Layer 11 of a small transformer language model trained on English Wikipedia (14 layers, counted from 0, width 64).
A neuron's activation on a vector x is GELU(weights . x), where the dot is the dot product.
The model reads these tokens: " " ";" " L" "a" " B" "re" "a" " St" "ak" "es" " " "1" "9" "9" "8" "," " " "1" "9" "9" "9" "," " " "2" "0" "0" "5" "," " " "2" "0" "0"

The vector x that enters this layer's MLP at each token. A number n stands for n times 0.041.
0 " ": -22 -21 12 -7 5 -27 21 -34 8 31 32 3 -1 31 -26 -3 19 -31 2 14 -42 -24 -19 3 5 23 -38 65 24 -22 -6 25 59 17 33 -5 7 0 -31 18 -42 -26 20 3 23 2 30 39 -39 13 24 1 -14 -64 -15 -1 24 -27 -11 32 -25 15 -24 -18
1 ";": -42 -68 38 -18 19 15 40 -21 15 2 5 40 14 24 15 10 49 15 -34 -12 -12 -18 -15 -28 -17 7 -3 26 6 -13 10 -5 32 1 35 -16 16 20 -25 1 -43 -38 15 30 5 -31 25 7 29 5 28 44 -8 -56 15 -12 0 -14 -13 28 -41 -39 -14 -26
2 " L": -36 -6 12 0 -42 -17 12 21 -3 5 23 20 43 48 3 3 18 -21 -26 5 -12 5 6 -30 3 28 14 16 -23 43 26 -3 61 -8 11 -16 0 1 -3 0 -45 1 27 -4 59 -13 16 7 -22 45 26 -7 0 -43 -41 -25 17 -10 -9 11 -44 -72 -36 -22
3 "a": -40 -35 43 -19 -40 17 71 40 -7 7 11 32 16 12 -14 -9 15 33 -33 -13 -45 -30 49 -16 -28 45 0 7 -39 6 0 -32 9 7 13 13 16 -18 19 16 -38 -14 -5 -10 -12 -32 33 42 41 9 31 25 -3 -28 -30 0 2 -5 -18 -5 2 -34 -32 -4
4 " B": -75 4 5 -39 -11 -26 49 39 -40 38 15 26 20 18 -7 -11 -10 9 4 -20 -52 17 21 -27 -19 31 5 -23 -25 22 39 -23 34 22 13 -2 8 -23 6 35 -23 7 -7 -1 64 -2 20 18 11 25 -33 -20 -1 -56 1 1 25 -12 -9 18 -9 -49 -14 3
5 "re": -39 -4 8 -37 -34 2 52 16 -26 -19 -12 27 -3 22 7 -4 14 15 17 -19 -25 29 21 -10 71 -5 -38 -32 -17 -24 -9 -20 1 1 36 -4 33 17 -18 20 25 19 -6 5 3 -11 49 32 -1 19 8 -17 24 -64 -30 -6 -1 16 -31 37 2 -67 -29 14
6 "a": -2 -23 16 -29 10 2 69 28 7 -34 -3 55 0 32 7 -13 37 37 -13 -23 -6 -2 39 -10 13 2 -2 -27 -14 -17 3 -51 8 29 -35 20 33 -23 26 -5 30 -11 -35 -5 -3 -14 12 24 3 -40 17 30 -53 -50 -1 -20 -12 -12 24 2 12 -21 -47 32
7 " St": -38 -28 -6 -5 -11 -41 20 7 -66 21 -10 38 5 27 -10 0 -3 -12 -27 19 -45 87 2 9 13 -6 6 -10 -21 9 10 4 15 17 14 -10 15 -16 11 48 -27 44 16 -30 38 8 24 9 7 8 39 -16 -18 -64 -14 -25 17 3 -9 46 -31 -31 -23 12
8 "ak": 2 -17 -16 -33 -42 -42 29 33 -30 -2 0 1 18 5 -21 34 -5 58 6 4 -20 15 29 24 -15 3 -8 -41 -25 26 -11 24 -19 50 -5 21 6 15 -2 8 10 -20 -13 8 35 -50 23 43 -11 11 56 33 1 -66 -29 3 -10 8 -6 7 -40 -31 -30 32
9 "es": -6 -42 -23 -26 -3 -21 47 39 -19 -37 -6 4 33 59 -6 18 -18 38 -15 9 12 -2 27 16 29 -1 11 -72 1 4 5 2 -14 -16 -6 34 22 20 7 -18 12 -20 0 -44 71 -37 44 -4 -3 -13 -2 23 8 -54 19 -10 -4 -22 -10 25 -32 -20 -17 7
10 " ": 14 0 -10 -37 33 -6 55 -3 -18 -34 9 4 11 51 24 -7 18 18 -27 -2 -58 13 -11 -7 1 -7 -21 -57 -14 27 34 22 -8 -10 1 20 35 -5 -13 -10 -9 0 31 -49 16 18 26 25 -27 31 -2 41 -15 -52 17 -7 -15 -23 -17 50 -48 -17 -21 18
11 "1": 22 11 18 -40 -11 16 39 -26 -17 -20 3 18 3 32 20 -13 37 26 -65 -41 -15 17 -16 -5 38 44 -22 -36 -19 28 22 19 -31 -29 8 14 39 23 -25 -46 -6 -23 -5 -23 10 21 9 18 3 42 19 26 -31 -51 38 5 -16 -16 -21 24 -39 -26 4 10
12 "9": 10 7 2 -41 -25 30 51 -19 -7 8 -15 -14 45 24 -7 -23 72 -8 -53 -9 -6 32 -20 -14 7 30 6 -38 -23 2 9 37 -32 -18 27 10 58 24 -35 -42 3 -14 -18 -27 16 22 18 3 -13 17 34 14 -59 -35 22 -10 -11 -1 -3 10 6 -39 1 6
13 "9": -22 15 -13 -21 -5 30 32 -24 -29 6 -17 -2 59 11 -25 -9 74 -16 -48 13 -6 11 19 4 9 21 35 -53 -5 -1 18 44 -26 18 24 3 28 27 -7 -48 -11 1 -38 -44 15 37 32 -10 -16 -22 29 20 -51 -24 16 -15 -15 -5 -5 4 6 -37 -14 6
14 "8": -29 29 -24 -20 17 12 30 -25 -46 -18 -21 10 44 8 -39 14 56 -3 -54 14 -18 2 24 23 18 26 49 -45 -1 13 24 27 -19 4 19 20 27 20 -2 -31 -16 5 -11 -53 25 19 46 -11 -22 -37 12 40 -34 -19 14 -6 -11 -5 11 -7 -20 -45 -24 -2
15 ",": -6 2 21 -25 76 -7 25 -21 -22 -7 -23 33 -10 44 -26 -22 40 9 -53 31 -29 4 21 2 11 16 33 -26 8 8 -14 24 1 17 35 -11 56 -1 -19 -8 -42 -10 0 -32 -3 5 43 31 -8 -4 3 29 -20 -25 5 1 -15 6 -12 11 -38 -37 -52 -23
16 " ": -23 6 -9 -36 33 29 8 -18 8 -21 20 17 0 32 4 -28 30 1 -57 5 -85 28 8 -12 5 23 -13 -4 -25 22 51 3 15 18 19 1 14 -4 -15 -4 -11 0 4 -36 -15 3 47 22 -26 19 6 35 -21 -13 -22 20 -2 13 7 31 -31 -56 -63 24
17 "1": -18 -2 17 -54 -8 30 16 -24 6 -16 27 25 2 16 19 -24 39 9 -92 -34 -31 26 6 -11 50 81 -19 1 -14 25 26 7 -21 1 16 -15 15 17 -12 -37 -17 -14 -13 -17 -14 18 27 11 -7 26 13 16 -33 -9 7 20 1 1 5 11 -25 -49 -36 17
18 "9": -16 -17 8 -42 -29 50 47 -10 7 27 -1 -9 45 10 13 -41 70 -17 -73 5 -24 25 1 -29 6 40 9 -13 -31 -14 10 27 -23 -9 22 -23 39 22 -16 -42 4 -4 -17 -20 -10 7 17 1 -10 12 29 7 -60 -4 7 11 3 7 12 6 24 -46 -24 13
19 "9": -39 -5 -8 -18 -6 45 36 -11 -47 24 -15 -2 55 8 0 -25 65 -23 -57 22 -19 1 23 -5 5 25 36 -42 -19 -12 16 39 -11 15 24 -24 16 26 8 -45 -7 6 -35 -34 -8 18 16 -5 -11 -22 26 17 -63 7 7 5 3 4 8 1 33 -34 -33 15
20 "9": -35 2 -29 -18 16 15 36 -15 -61 1 -18 11 40 14 -36 -4 53 6 -55 33 -26 -7 30 19 7 28 50 -46 5 4 28 19 -7 6 25 1 11 33 21 -40 -19 -5 -18 -43 19 24 29 -9 -18 -29 0 43 -43 -11 4 -17 5 2 27 -3 -1 -39 -37 0
21 ",": -15 1 19 -22 74 -6 32 -17 -37 -1 -25 33 -10 43 -23 -15 35 8 -52 38 -37 -3 19 13 13 10 41 -26 9 9 -16 19 8 16 34 -25 49 10 -5 -17 -45 -3 3 -28 -5 -9 37 28 -3 -6 -8 32 -21 -17 4 3 -10 9 -4 1 -30 -34 -63 -18
22 " ": -32 4 -9 -32 36 29 -1 -11 4 -17 12 19 -3 26 3 -26 36 2 -54 15 -90 17 6 -12 4 21 -15 -9 -26 26 48 4 3 18 21 -1 18 -1 -5 -8 -4 1 2 -32 -10 7 44 26 -25 26 -4 34 -18 -12 -23 12 6 6 14 28 -27 -57 -68 31
23 "2": -33 -11 21 -41 8 32 28 -33 17 -5 28 38 -2 -23 15 -29 31 12 -88 -14 -31 29 2 -10 43 59 -19 -12 -8 31 27 8 -20 -9 18 -24 32 19 -5 -20 -4 -3 -9 -28 -21 11 31 12 -9 11 4 32 -37 -32 -16 26 21 11 11 -1 -35 -52 -26 28
24 "0": -11 -17 23 2 -20 29 20 -9 13 20 -8 1 25 -11 5 -33 66 -9 -61 9 -1 27 6 -36 25 17 -10 -35 -19 8 23 11 -48 1 22 -19 42 29 3 -29 -9 4 21 -2 -18 1 24 -34 -12 31 45 -9 -64 -11 -11 -5 8 1 15 17 9 -64 -46 42
25 "0": -34 -18 0 1 -5 19 26 0 -41 35 -20 22 62 3 -8 -39 64 -30 -46 22 -5 8 27 -4 15 12 12 -42 -11 -9 22 30 -33 12 40 0 12 36 20 -35 -14 11 -13 -28 -15 21 20 -26 -6 -7 34 8 -67 -6 2 -15 -3 -16 19 3 8 -43 -40 36
26 "5": -31 15 -11 -8 29 -18 40 0 -52 1 -26 42 53 7 -39 -5 44 8 -51 21 -20 1 31 22 1 25 27 -32 1 8 26 11 -11 5 11 20 27 23 28 -31 -21 -20 -8 -42 -1 18 34 6 -7 -30 -11 44 -53 -16 18 -21 -16 -23 32 -14 -18 -45 -35 23
27 ",": -11 1 28 -14 72 -13 33 -9 -43 1 -28 38 -9 46 -21 -22 37 8 -50 33 -39 -9 10 18 12 2 40 -26 11 12 -22 22 7 12 25 -20 57 13 2 -20 -38 -6 0 -25 -2 -18 30 30 -5 -3 -7 28 -21 -15 2 5 -9 9 -4 5 -36 -27 -64 -12
28 " ": -28 -1 -15 -30 35 26 2 -7 1 -21 8 28 -1 25 1 -21 43 -8 -53 13 -94 12 -4 -16 4 17 -15 -12 -27 25 43 -3 4 23 20 0 23 3 4 -10 -7 1 5 -33 -7 7 33 32 -22 34 2 34 -23 -8 -23 18 5 11 14 22 -26 -56 -63 39
29 "2": -27 -21 20 -31 14 40 26 -25 9 -10 32 33 -4 -39 17 -26 39 6 -83 -18 -29 26 -13 -16 42 46 -17 -14 -6 55 24 12 -24 -10 29 -28 28 23 2 -26 10 -9 -9 -32 -10 14 21 -1 -8 13 7 29 -40 -33 -13 26 12 13 12 0 -32 -41 -21 27
30 "0": -12 -30 24 10 -16 35 11 -5 4 14 1 -7 21 -29 16 -26 67 -11 -60 7 -9 23 -6 -40 23 11 -8 -36 -16 37 25 16 -51 8 29 -20 36 25 13 -21 2 -1 12 -5 -7 5 10 -39 -10 26 47 -9 -70 -3 -12 0 -4 3 7 18 13 -54 -38 40
31 "0": -43 -16 -5 -12 4 16 22 -2 -40 18 -16 10 60 -8 0 -34 48 -26 -41 23 3 10 24 0 12 19 20 -43 -17 1 25 23 -33 29 49 12 12 30 34 -26 -13 14 -30 -25 -13 21 14 -16 -11 -5 54 4 -83 14 0 -20 -18 -27 0 4 13 -49 -14 24

Each question shows the input weights of one neuron of the MLP. A number n stands for n times 0.0085.

n88: 16 -29 -40 -21 -44 12 -33 -14 2 -22 -49 8 -54 -19 76 -2 6 20 7 -16 19 19 -8 -4 5 47 -5 47 41 -19 -8 -17 24 -32 -17 -18 -14 -22 -8 20 23 17 -3 -21 9 39 14 41 -2 -8 -35 6 11 38 -14 7 -7 -13 4 41 16 23 -37 13
Its two highest activations, in order, are on tokens 17 "1", 5 "re"

n80: -9 -47 -12 12 2 -27 2 -1 -2 -36 -18 -15 -3 -13 -23 22 -20 3 39 -24 -10 -12 -23 6 14 29 -12 -28 8 -45 20 5 12 13 -3 56 20 -2 45 -26 -5 -21 4 -29 8 -15 44 5 6 31 31 -4 -9 9 -12 42 11 -23 9 -8 7 30 15 -15
Its three highest activations, in order, are on tokens 9 "es", 8 "ak", 0 " "

n69: 24 -6 -30 70 32 21 39 25 29 0 -4 12 -33 14 12 3 -18 17 -8 16 5 -12 -32 -2 26 -31 -23 44 -5 -9 -16 -65 9 -21 -11 -11 15 -38 -36 25 -29 -20 -18 24 -23 2 50 -6 -17 -2 51 -36 -3 32 -18 57 -43 32 -5 -40 -5 -13 32 -4
It fires most on token 3 "a"

n180: 7 15 -11 4 26 11 -23 4 -12 8 -1 2 -10 9 -23 -30 9 -7 -14 18 -21 14 21 46 -38 -32 53 8 49 -14 1 3 59 6 -46 27 -55 9 -9 10 60 18 31 -31 -2 26 -11 -7 -64 -47 -18 -9 -17 9 -15 -10 4 21 20 -28 8 9 -13 -26
It fires most on token 20 "9"

n164: 38 -43 7 -1 18 33 8 34 58 -38 22 -7 -11 -20 -25 11 -10 -44 -47 23 7 10 -18 -27 12 -42 -46 29 3 21 -31 0 -52 33 -17 30 -34 -12 23 13 -3 -24 -3 22 -17 53 -6 12 -5 19 -5 6 20 -22 13 -42 -12 -25 17 7 6 40 -22 20
Its two highest activations, in order, are on tokens 30 "0", 6 "a"

n159: -5 -16 -30 -6 -33 46 -6 -3 -10 35 24 -23 -13 -24 7 -28 16 12 -29 -7 -8 26 3 -6 -14 42 15 48 25 -5 -47 -12 9 12 -12 25 -13 10 -12 -13 30 -7 -32 34 -4 21 0 21 2 12 -24 21 44 34 14 -27 9 14 23 -16 -11 14 -40 -3
On which token does it fire most, and how strongly? 17 "1", at about 2

n71: 27 -60 6 17 3 21 14 -2 -13 -25 -4 1 5 -8 -31 46 -24 -17 -3 -4 20 4 -2 -4 13 17 28 -8 -2 -19 -9 47 -9 10 -1 -36 2 -8 -24 -8 -10 2 14 -1 -15 -26 30 -59 -1 -59 18 50 47 20 16 31 15 1 3 -54 1 16 -10 -12
Its two highest activations, in order, are on tokens 14 "8", 9 "es"

n187: 10 20 -33 -46 19 9 16 7 -8 8 18 -30 -17 -8 6 -4 35 -30 -40 -26 -8 -53 -22 -43 -1 34 -14 16 27 -7 6 -7 -34 4 10 3 15 -4 13 -17 20 16 12 24 -51 48 -30 7 -2 36 1 -10 -30 -9 -9 9 29 -15 46 -1 13 26 48 -8
On which token does it fire most, and how strongly? 18 "9", at about 3.4

n5: 71 -15 3 2 1 29 -8 7 27 41 15 36 -10 -7 -14 -14 5 -37 29 0 -20 15 -38 17 -28 24 49 -12 -7 14 -8 -5 -9 -1 15 18 -25 -6 0 45 -45 3 -31 8 -2 5 -17 34 -30 20 -41 26 -35 -5 38 -37 -2 20 14 -44 -45 14 13 -11
It fires most on token 15 ","

n183: -6 2 37 19 -29 9 15 -5 35 17 -8 -47 45 -2 -19 7 -18 -9 -3 -18 9 -42 -24 16 25 -15 17 -37 0 -34 25 42 10 -72 48 -11 -15 -16 -2 21 -7 -7 -7 13 8 24 25 -2 -9 -5 -8 -9 6 13 8 29 -20 22 -47 -16 26 6 -13 -17
It fires most on token 12 "9"

n10: 28 -41 26 26 52 -14 -4 11 0 17 -33 22 -4 -26 -58 -20 35 13 16 2 -34 66 -21 42 -38 1 0 8 10 -18 9 -34 0 -17 -32 -28 -15 -11 -22 28 22 -11 12 22 -2 36 -1 -30 -25 -27 -2 -13 18 0 -11 11 52 -16 -14 18 1 9 9 9
It fires most on token 7 " St"

n127: 14 3 -32 -2 29 -17 21 12 -6 -41 -30 -23 8 47 -18 23 -3 -63 9 1 22 1 0 -42 29 -17 -16 22 29 19 18 -36 0 21 -17 -11 -5 -14 -5 6 -3 -49 -21 6 -49 -4 36 -12 31 19 -26 2 14 13 7 8 -20 -9 14 35 19 38 16 -18
Its two highest activations, in order, are on tokens 9 "es", 6 "a"

n118: 7 21 58 10 24 -29 6 35 -2 -17 38 -33 -10 -35 42 -24 -27 -25 -22 17 1 -11 4 9 2 13 -24 9 8 -8 -15 -4 0 -33 -11 -19 -13 7 22 1 35 8 26 4 -2 -28 -6 0 9 15 17 -14 -6 -10 0 10 47 24 -7 -22 -21 -20 -9 -17
On which token does it fire most, and how strongly? 29 "2", at about 1.3

n233: 19 -12 5 13 -13 57 6 -10 -13 6 -14 4 -24 8 0 7 -42 2 14 61 -21 -14 2 -47 -33 25 34 -2 44 6 -14 14 -12 1 -25 3 38 -39 -29 -20 19 -9 19 13 18 9 -8 -25 42 7 19 -12 13 -6 37 -24 -31 9 -4 -6 -19 28 -14 -49
It fires most on token 15 ","

n195: 27 8 -29 -2 -70 20 31 8 -22 16 0 -10 -18 14 10 28 29 -5 -26 1 10 -25 -22 9 -34 24 -5 -47 21 -37 4 3 -35 43 -25 -20 21 -33 -17 0 -11 9 28 39 9 8 0 -19 5 27 -32 9 41 9 21 17 -42 -8 16 -8 22 19 -15 -5
It fires most on token 12 "9"

n254: 24 18 8 -18 25 -28 -13 21 9 -3 -6 10 -46 -13 22 24 -18 9 -5 20 -15 22 -9 32 26 -6 -22 -28 37 -36 13 -4 -18 -8 -31 15 -17 -35 -26 -40 -23 4 19 -8 35 10 65 -51 16 15 3 -31 -21 11 10 21 5 -9 37 -60 40 9 -5 6
On which token does it fire most, and how strongly? 9 "es", at about 0.72

n194: 33 22 -16 12 9 -36 -7 23 -2 38 29 -11 17 -26 -7 -16 -7 -16 -46 26 11 -26 22 16 -9 29 -19 -7 -22 0 39 21 -7 -5 4 -13 -30 -14 -5 9 5 14 3 48 -32 -15 -15 11 2 42 -44 -24 -39 -12 7 32 -5 -8 -3 -30 50 47 -14 26
It fires most on token 25 "0"

n145: -7 37 -35 -1 42 -30 -13 1 -69 13 -24 -50 3 -35 -8 -10 -19 19 33 17 38 -28 7 29 26 -6 -11 8 35 -19 -3 19 32 -28 16 -6 -5 66 -21 -24 29 -6 0 11 3 -16 -15 -5 -5 13 -21 44 -5 6 -5 -18 5 13 -2 -26 -13 8 13 3
On which token does it fire most, and how strongly? 20 "9", at about 1.6

n70: -13 -1 22 16 -7 -2 -40 -43 58 -3 10 -2 -20 -9 1 -18 4 -12 -7 -13 -12 22 -7 -9 17 -4 12 25 28 32 13 -49 21 -35 -19 14 10 -52 44 3 24 7 -34 59 44 12 -29 12 -50 -57 2 62 6 51 24 -20 -24 12 24 -29 38 8 -41 -10
On which token does it fire most, and how strongly? 6 "a", at about 1.8

n185: 32 7 -21 19 -24 -1 -27 -13 -42 5 -33 -13 -12 12 -27 15 -5 -36 -2 -23 -10 -20 19 -43 40 1 -6 24 21 -9 -5 48 -5 -38 32 -32 8 54 -30 -15 23 -5 -13 -1 -23 46 -30 -36 6 30 -8 26 14 -13 13 -27 45 2 -23 0 50 7 60 -15
It fires most on token 12 "9"

n15: -1 -23 -32 40 -22 58 -2 28 -26 -7 31 -37 -5 -35 -12 -36 -9 -39 43 -26 19 -9 0 9 31 25 -5 -2 43 5 -33 29 15 -3 16 11 -42 32 1 6 -8 35 30 16 -28 9 6 2 -7 69 3 -52 -22 13 -28 -52 -31 -22 12 -18 11 31 8 -34
It fires most on token 31 "0"

n166: 65 11 14 1 -12 0 -4 -6 -4 -6 20 -11 -78 32 -68 2 -15 -9 22 -14 -9 35 -11 12 33 22 -13 1 8 0 15 24 -24 -13 -5 0 3 -22 -17 -25 48 -12 11 -3 2 -17 22 11 -8 1 6 -22 55 -20 -33 4 13 0 -23 -2 -10 9 13 -17
It fires most on token 5 "re"

n178: 30 -3 -19 21 8 -35 -1 -19 -16 -37 7 28 8 -47 -10 -14 27 5 -22 31 7 -52 -5 -26 -10 13 -7 2 43 -1 8 -37 -41 3 6 10 4 9 -43 37 17 17 -1 8 -26 36 -55 7 -30 19 32 16 31 -22 19 -2 0 24 -60 -18 18 25 -1 22
Its three highest activations, in order, are on tokens 11 "1", 30 "0", 29 "2"

n129: -15 20 32 39 43 -42 3 -1 -8 15 -18 1 -15 3 -20 -8 24 -34 -51 -6 -16 -25 -1 54 11 -8 -3 13 -28 -25 -4 13 -3 12 6 2 -10 -37 51 11 7 -15 -7 25 28 -2 -34 -56 11 19 1 44 30 -7 9 -32 -5 23 -3 -24 15 -16 36 13
On which token does it fire most, and how strongly? 26 "5", at about 1.6

n147: 10 37 12 55 -27 10 19 -26 -7 7 -1 -18 -23 12 -26 2 22 13 61 20 14 -34 20 -22 11 -36 -78 4 13 11 27 24 -48 -37 -2 -8 30 19 -27 -1 14 23 37 3 -54 2 48 -14 5 13 3 -34 -4 7 22 -14 -51 -14 -28 -25 26 3 -14 -12
Its three highest activations, in order, are on tokens 24 "0", 5 "re", 30 "0"

n172: 21 -15 17 -12 -26 36 -14 15 -8 22 -24 -25 -6 -14 34 -2 -20 -46 -38 -12 -17 -9 18 10 24 15 -2 -43 6 46 -56 -30 -15 -17 -50 -39 1 -36 36 31 -5 8 17 -10 23 22 12 21 -22 23 -13 -7 2 26 -2 12 7 20 20 13 8 60 10 -1
Its three highest activations, in order, are on tokens 29 "2", 30 "0", 17 "1"

n13: -3 20 -10 36 12 -23 -30 15 12 -13 0 -21 -31 2 15 16 -8 -50 -11 2 2 12 -6 18 -10 23 9 -12 -19 60 57 -38 0 -3 12 16 -84 -1 -14 58 -31 -18 -33 31 -7 60 9 -7 1 -4 23 18 -7 0 -36 -21 -31 -3 -18 12 -11 9 20 18
On which token does it fire most, and how strongly? 2 " L", at about 1.2

n96: 10 -6 -4 11 -13 13 20 1 24 -47 64 -36 -36 -4 26 -22 14 30 -36 -10 5 -27 -6 -1 -37 0 -14 49 26 -8 -21 22 -51 45 5 13 -36 -34 -4 -24 -21 -3 -4 27 14 -6 17 -12 -37 7 -37 46 26 29 27 12 -8 -8 -2 -16 14 23 15 15
It fires most on token 17 "1"

n49: -45 54 24 -38 25 12 8 -2 20 13 -6 -19 -21 -32 -40 16 6 22 11 -11 10 29 -39 -10 14 12 38 41 -23 -21 8 -26 -29 -22 -2 23 -14 -23 18 9 -3 17 -14 24 41 4 35 -36 -12 -6 -13 6 -16 3 -11 -1 27 2 20 -10 -17 -3 -13 -34
On which token does it fire most, and how strongly? 4 " B", at about 2.1

n223: -5 3 31 20 4 54 -13 -46 -22 -28 16 -18 -39 15 -7 -10 9 -23 16 -3 8 -6 5 -43 27 -8 -7 7 11 11 19 -3 -34 5 -38 3 -2 -42 10 14 50 -48 42 -2 -35 -27 7 4 -1 32 16 -5 30 -21 40 -12 45 -31 46 -6 -14 4 3 -33
It fires most on token 11 "1"

n150: -3 51 -47 13 21 32 -45 17 11 -11 -2 5 5 4 0 -39 -9 -5 16 20 28 3 4 -23 -24 -25 -70 17 65 7 -17 11 21 5 -17 -51 17 20 20 -14 -26 47 33 -26 -37 -16 -26 -4 -13 1 25 -43 -25 4 -20 -1 14 23 -8 0 33 19 12 9
It fires most on token 24 "0"

n23: 16 -1 -13 5 -8 6 -47 0 8 -53 27 9 0 40 -18 -40 7 -7 21 -51 9 -51 12 35 28 15 16 27 -5 26 10 0 -20 -32 -32 -5 -35 -19 8 10 -4 -33 49 50 -16 13 -26 4 -28 -11 1 20 21 -2 22 21 -17 -4 18 31 33 -24 -2 8
It fires most on token 17 "1"

n104: 10 -1 -16 -4 1 0 -29 1 1 -15 -9 20 -13 0 -21 27 -16 37 -43 39 3 2 -14 -2 -11 44 -36 61 29 -9 -17 -10 -18 -18 -27 -15 2 -63 24 53 -14 58 11 8 -27 -51 31 -35 -19 -49 -19 2 4 8 26 28 30 50 -35 -15 -4 27 7 32
Its two highest activations, in order, are on tokens 7 " St", 23 "2"

n26: -12 -29 13 5 35 -14 26 14 1 -5 -40 36 -14 -51 -25 18 -24 -9 33 -21 9 -16 27 22 -16 -21 -25 36 7 12 48 -17 22 -11 -13 -31 -13 -4 -18 -48 30 12 2 23 8 5 -12 50 60 -30 -13 -4 -19 19 -54 57 -43 -2 -20 -19 14 3 -18 -18
It fires most on token 3 "a"

n156: 12 -12 -13 18 20 -33 -24 31 -39 32 -78 -7 8 -10 -25 12 -8 4 28 18 12 -8 -20 -20 -17 6 19 -21 18 10 28 -17 -12 -29 36 9 15 39 -15 34 -3 -18 -14 -12 -41 17 30 -31 -23 13 6 -25 -13 -7 7 15 -5 36 -6 13 8 8 30 -29
On which token does it fire most, and how strongly? 31 "0", at about 1.3

n14: -6 29 -17 22 41 -58 22 -28 -6 51 -56 -22 -1 1 24 8 -5 22 0 12 -8 2 24 2 -47 -20 -9 -15 24 -40 15 -12 25 26 10 -31 3 5 -38 -21 16 -22 12 24 -23 20 -16 -19 16 40 -30 -13 -15 -7 19 25 19 24 -16 -8 27 -2 20 3
Its three highest activations, in order, are on tokens 4 " B", 21 ",", 27 ","

n188: 19 13 -15 -19 6 11 -13 -3 42 -4 -10 21 13 6 -14 -11 -3 19 34 12 9 19 2 -19 36 0 5 11 40 -7 -15 -15 -8 -29 20 35 -45 -39 24 8 -3 40 -33 9 23 40 43 -10 -52 -26 -13 -69 -3 1 18 21 10 21 -28 -19 -8 15 -38 -30
Its two highest activations, in order, are on tokens 5 "re", 0 " "

n192: -44 17 -9 17 -4 13 37 -5 35 -2 -19 -19 9 -23 0 -40 5 -5 -17 0 12 21 2 -3 -1 9 -4 38 11 -11 14 -12 2 -49 -19 37 10 -37 -4 41 56 -10 56 52 0 26 9 -58 -12 17 -8 2 12 -6 -6 -41 -16 -8 30 21 8 1 -29 -30
It fires most on token 24 "0"

n40: 8 -39 32 -6 25 8 32 -9 13 -1 -6 -5 -28 -4 25 25 -65 16 49 -3 -11 17 -19 28 -33 13 1 34 16 -7 28 1 -16 -6 41 -20 -22 -51 -7 28 -10 -1 13 31 -22 42 -36 -24 12 -1 -4 30 -25 -27 26 33 14 6 -8 -21 -23 -7 -37 -26
Its two highest activations, in order, are on tokens 1 ";", 0 " "

n1: 19 -3 -15 -24 52 39 -5 -8 10 -72 -22 -19 -4 28 14 -5 -26 -30 35 6 -29 -14 10 38 -60 -47 -27 10 -5 43 15 45 -3 -12 -6 1 -6 51 -18 14 -32 65 15 6 -14 16 -21 -11 -42 -10 -4 25 -3 -10 1 18 9 11 31 -13 12 18 -16 20
It fires most on token 10 " "